Layer 6 of a small transformer language model trained on English Wikipedia (10 layers, counted from 0, width 64). Numbers have three digits each and are written without spaces.
A neuron's activation on a vector x is GELU(weights . x), where the dot is the dot product.

Input weights of the MLP neurons that the questions are about. A number n stands for (n - 500) times 0.004.
n3: 502286330553513241947617653400493468215549508608550739451508666499617302538631378499181431616371326562557407501629528399142586382633453488589610465615677397406496575302509519671524683438458711
n4: 588477331473463311373688597303592768698572649633656449493603467569683415407444478345291305520523753610499486795402430404329468337430655769387561584317585558533389389411480603323443368580645495
n23: 701546860506602430751491435583741406594336507387575387615387346643460451519601795414749625429434558476488740423289359390549654366355488649445490467534557365332415600617588526480551699450272353
n31: 393518522465416314717509472366429615293436492620488565481548548474617368459430486461364417469391423566387403628478200233668533541376361195266362427804417650332447639599649423488421599447470626
n39: 957434454633477404438419661498364398439641398219399469240453151439476640531539728436453465525464541373469458760645582527698527666462363273396471545225515457361585458371576398591469415362395361
n43: 530493434344512564451507471407522401562435676482362481494477253518427744466439350593531562609546623486507453351512295199582333566406524390462500566400568489709493400575323372668531507332544668
n53: 541428510319647522608426582457627331442582525391335605468547465443527548297650430584261280510286510486413383447523333371431817532735476507435617523523421663436298346300660317791526484461611633
n55: 464517400316324388454459595501444326480329470545305525661630562787513609321697427440583427617644620325515323473285168572534387423344576425513732594389576495607731434436438538438498276566386698
n63: 456415592318536379564539478571662535137337464606454625296464494552622508513585671315837631559473597509483612295423716537537413249504493509628640362709590326335486831562581470849434281484433447
n103: 512443222366403357439444446541362518462336274639366550572467648644731530446478598317710370618531599608496719593609486325380627555464498729625407589508658516604694610483546586648578371569418547
n119: 567504329737467462427392519451433502433511517487509518567280423356606348493446720353414579511295830605575566538522464492297484305456452820723247684660573465439444244420535466553363487424531709
n122: 568532463771127466517341830273430404543450503600620607334498396429377210452438576741870497611373423672145468540561591665450615445399710473503502552477547481552559424367282485368686405695363623
n134: 438727566666515473647390435442436444555582585220269319380524416409456542455527606501566707743406629586518361526303697658565652841453585348619428464325533117461300566453530502683580439369451407
n136: 564622497450674472478413454474230426319450635453661471538525376457699609609341440589388717460509460609399522738570349363537427392429630498485373553237541317564335471431716471390699484397361456
n140: 279352587525310566395248430298570405301377428476349555438409455639660525505473701553589564375546616688560486492492684713540318358474621549602645365452234126325544406265387827573501501674436419
n149: 600456301242665557650182424459448450388507240666482629542479581452519405574503504589497344542321664672527699389529462601513422370401643565566554345659901179412514518447453399448669566275729416
n157: 669305437501356422375375424487456350319329571550542285461338405597615566457322304394447509699638549626406507588423402680360472522328549371240490744440579363461490239650490430318590621523654596
n159: 499552458451354482508434282415498382463547781661495700670190609439489579254463576582438628477469478380545454420660565405583545651473482427642805366596495475403651441616536260586416241376389451
n160: 462551501265369493553496444614408347323706511341408673244460382295199414412473756476637643317414500570475145500540422230785710426750483427380556464467640398602569471482470493593423585240467519
n178: 465468661497577390486458648317619595451399609563429499670283593382460473408376548724852419559453442680547608481635422396491661597144466393567748451433491451546472313288697528550566560528607256
n179: 400648604604362577590412496821509294668492611837433528564604319462639719492690613518686575571426598079507587687504464363568458294526419425612582477293671584482495430575420599557536732411510461
n217: 468674308538442564246246446627709696472437091797418189302463729665508674661622499522594521400427751560188491446160547484480810365363324416664518562411455589525684205648383593253712510577627731
n221: 651349413708503209371479585254509462601503592619487726628331478667439609656686543453285446550395428674452471654666429291167442246553412410280575420464313500340608455394407316500270514474641498
n244: 606600444319404275420443656731239613610464692738487519346552574469682432637656740533432312470516570768540463681721236303505611176538391460472484424514641330531647392637547278405411258251680373
n255: 544562586586639373600481315483812536441539699524547227681523426543574313407612557434689480726520479472725514481531587439721818623604474485374455570557581340581473555606500499433525491455552416
n261: 436571516271703606524371523403434453403568538555408718686625509340540391492685584450456465377353615476540393671678453454473535487517422461401676438407411284460391458452529736529019650577699411
n322: 400554605711550501638515590506436536325565592552809498487604433657510469468424698652414604344422411477384717567372513393654387435382426450644803631284558398452273639362470428427551406757296516
n327: 619475834452287525497425524432243603424353712586365291472328312588462435126536615669353760603422323468424455633431497642604627523462389668480715539594595405364583427303665377454419597626405535
n328: 230328555373564523640477556455505691331473379552546460416404349436470390369528650566441405640550473448442626605396528746422642427593535355400746495357514663518646572485600377720380262210561664
n333: 541420369611367350542611606851611288346366439239459628589198455497676590539574551532662776460452571431383634376587654418283394348617483628407423232530507443460456465531483641560605547461660688
n356: 416336471479329385458541387930595267494727557477619492476616506323519537456657575301421593395555524503428252494712780539461300499549529423325571451661394518584589450543363648518429432513439669
n364: 331531447396417487403701637486394433592328713526460622366593600818682424411354465537701367317317462617639339508606321177305645427551456334439545546464560432317530417455513552839468252564462625

Each question shows a token from some text and the vector x that enters the MLP there. A number n stands for (n - 500) times 0.0072.

" for": 393344409554654436342642494597431593598515444541642385365447577681295555418382286580574427358594451457723498652636297737572616360691412356696428503493464361496447660622508494708536604473358457
Which neuron fires most, and how strongly? n364, at about 5.6

" There": 446324476458662324399592379545449697693663397592628336404510472420329577473464317555632425475622407474701606596621411712724581371464567443706371433664565486411332608605338587642667579578422404
Which three neurons fire most, strongest first? n255, n149, n63

"'s": 457483584505530515366505620578422480584542470390612427632531700528381626494431297576593499471554572429814487703760186762576531502653378447669512343500362497552465634590398586560300676531560415
The two highest activations, in order: n261, n179

"ak": 507443453484497402334738570418532621653513631586585515573611543423389606435559412369452609598732542615529577483664103830638554534527391594663439335429395581582581624635309478489503583632582378
Which neuron fires most, and how strongly? n4, at about 4.4

"ar": 546415463594518436370696524454397560637683496568557372510379603509467511491326307494387516346421465545615493480577420696459599472714435435838375244424490543595499639509322354717581759431338396
Which neuron lights up most? n3

" includ": 531324423557654392353587385661415716694579507519656325481519683651318586597254323526556499484650408504574456548534536658713560336507421393654545319627471347355263608595429440658554573486467448
Which neuron lights up most? n63

"ate": 492387500602482470375584606562361648620569407555705303475441648682334469424380426511594458583530524510650522557459293806579456414543451361853391281529449500435460581587314504677607493305470411
Which neuron lights up most? n328

"ater": 463532505604523398326700675581385623530578476467505427392375652615391468622422377581615424556567492620458502540572130858651468401538454431834621448373589543583462614680431526607494597515465379
Which neuron lights up most? n244

" P": 363375299431677464431733463601534462496457432497582512518394526475250361405382249497483551482656457509528510391627217782577542472520532582766380512580266399575446646659320497553502578667347499
Which neuron lights up most? n55

"h": 657440333466600410231768462493357551596598454598591582627474552261454378377574300511429592631566561577496629482594163577585574611698460459581275309405394443433589415667449567473558610629497464
Which three neurons fire most, strongest first? n244, n4, n221

" [": 485409495562669577436502234583406463326634372473739424486356699354454494510400378606508487494640480412636522649665257593469669329602597451584410395566476559529239414658329531643401591627430405
Which three neurons fire most, strongest first? n136, n261, n119

"8": 575408522631441385445385502538318675465696467497631541576373486625362615634368175377281550458605353598516465602725390812477536554744343455630339460508349631428377587529461578515514502609435695
Which neuron lights up most? n221

" They": 530346451445631446332619532543391460695679412346697439377444543479427589408272441530647466403713427430735458669544207720652540385554439383702425446611553513449342681573477574538571544412337453
Which three neurons fire most, strongest first? n39, n160, n136

"]": 451362601574481620410510366546370426480576385495728374687347553540423537549315436507630449364707527406781575578564208705610706351514569485571350394471480595501337441711368572585518599455393420
Which neuron fires most, and how strongly? n23, at about 4.3

" U": 418480403515790566283700505436445547517613352506750582574261639478339551465425441453475470439542500490620579551619327689632642476675627475817276484500409442543371640569402502565489564579301413
Which neuron lights up most? n136

" also": 437438460471588468423581545634371463651538346493669405418455694524359652503286360554651502359693400588772421583525368822648566433577311436758503479577491463524327539620464439621638626342414466
Which neuron lights up most? n160

" community": 380408548547592475319681580487467446576457389494647427727339670613350574499342339535638452378585477399606460667526351766718604572700536495758416367483486551438397658532402445639501673390316385
Which three neurons fire most, strongest first? n23, n178, n159

" country": 381501483498569437315736573585385470608462399393644471603356681551367426555466394521612471370649485480594546653518330704795697601696565431753375311441430492475439663527425448643545663516342326
Which neuron fires most, and how strongly? n134, at about 1.6

" con": 534451474577606503405677388636394556670497372446622465447474563641370590452445279530449472516616445304547299619562276742648653404706558479739422564491272583412367694678350345640358515488458541
Which neuron fires most, and how strongly? n53, at about 1

"re": 542461582667593529382589492520354723504560413524627491540497593562486494541380326437494492527720316525532436788467254584660597485711564489887387370599548487521291684656498581587561652520393589
The two highest activations, in order: n136, n31

" Thom": 475383584644728433418578427498274545621512475504565546542390455542268635672449375531501465521700466451565499335630031580590634455656542515698455396568528387402417722557386493489494575525358458
Which neuron fires most, and how strongly? n23, at about 3.2

" curr": 421484530556556505469761423642470544764506451387598348526550613544543483566334265485514625441523421464440503456515457933716644453536399558787435475544428432444345723566338451676477622530466397
Which neuron fires most, and how strongly? n134, at about 4.4

"pe": 434266534600549450399528527421370416547544325610560548543377576380354385486303285474478611436562358552576446713473353811642705408693478398701621498407421525393369349753406461672443507504577373
Which neuron fires most, and how strongly? n328, at about 4.8

" K": 393429441432659490343711349508357433645463542507566492720433546409250352414460214429407487592572545493571707430569125715553598443599622456668447427535420383450393577540296579470469577650405463
The two highest activations, in order: n55, n261

"ities": 359499562496570437373762587550414458557512438511621368599379633643377531514335447525710416467668510435661527622477302817734565538614484426719486343503448532567352615521359492635587652400215450
Which neuron lights up most? n23

" New": 455385447499712366412624457538458550596460444382471568564474614561328538576341198440551542405576415556726458582715203697629633504495384441702423471422343518425558802602485365561498653576382473
Which neuron fires most, and how strongly? n31, at about 2.1

"5": 508400532561562440474571555534518643580671374607504412617321633492318565492202352548549527257539455491708663496696425823511442631671365369687348443490419649412419692580302495533588515512385602
Which neuron lights up most? n159

"ered": 519326488558472509478566486618398587553412335610714420411408529619379511324356290588512358465513503492650496636495266845631559456500343415706453356454422398418476576505381427604599707467307230
Which neuron lights up most? n327

"us": 526375580611599453316617522488437619614722441510655436296439687568383537583265338603625381556582586530704547560539392681553501256614460545644506261692709440523404631728380468557610480463463460
The two highest activations, in order: n149, n244

"man": 544452708537550525527640298483346513456662363583657373535346684374493462563395325704514538432657462459621499459674187601518539424503534497682465390378512573548501414874425517648468451657542404
The two highest activations, in order: n159, n178

"ue": 463328532572506434452509624424444571618573407473721452497368645511394554620419178684640441535653575498622552732580205707657448518747407422732483323458413462538521504612350527612353598519457447
Which neuron fires most, and how strongly? n178, at about 1.1

"ou": 600351368543578385459527562511350430728492500415567400505340642456438602415490363510598612549673404498444419532499268827659657341734454512660400556322344566291504642577341383538533659328424427
Which neuron lights up most? n39

"==": 451458416516502468100572454582532647431784428530552357506552494645371573494398361498459390430689359525501460441503232716606582310538399403626532397509362625422305650738437364521455571584359518
Which neuron lights up most? n217

" sub": 439327382463502481318621627662467605633672447537653442537403702560263528518517288592405414409446415428585394559637346742629623425564609614791404562464284551402377584623437469615316637567355452
Which neuron lights up most? n53

"N": 413495359419653472294593494594336598546659393393653445458358511405322299390292319529375579433660352419427603550654230666575567475635558422762356448492451476545299529706446478563436576515324510
Which neuron fires most, and how strongly? n136, at about 4.1

"1": 456454536421475395383485510729430549559562459366598432504402603542290535503307297533423535325535424453642521490755305812616535424647497345725427489394221607339337605533334597495608574490313421
Which neuron lights up most? n356

" f": 517390307531579444411587412613463370650619397525671334551472532362380367625300142493463541463625512377604527405640268759594590381600443560745285437537400460358353460584446606575497585500502436
Which neuron lights up most? n119

" commun": 394454373642623500382631659687415411687490469508639300726514520496295508563338247534521461444654441371497400630566424781783637550537595631699411465514379467454462588597344417671489603511403422
Which three neurons fire most, strongest first? n134, n255, n179

"ograph": 425493372636418448364647613680433589451598538534615419621332581525438528448508170537607588593558497365504555499672333746636535421538468406751586261520313514420505672571341474740582630563467294
Which neuron lights up most? n159

"it": 557475585607565428264712581504331631552421569437582535663482424406384518439500273489471617634532556580502569587518053681555600482592515435598407253438520470567504597474428541479588737726351393
The two highest activations, in order: n136, n327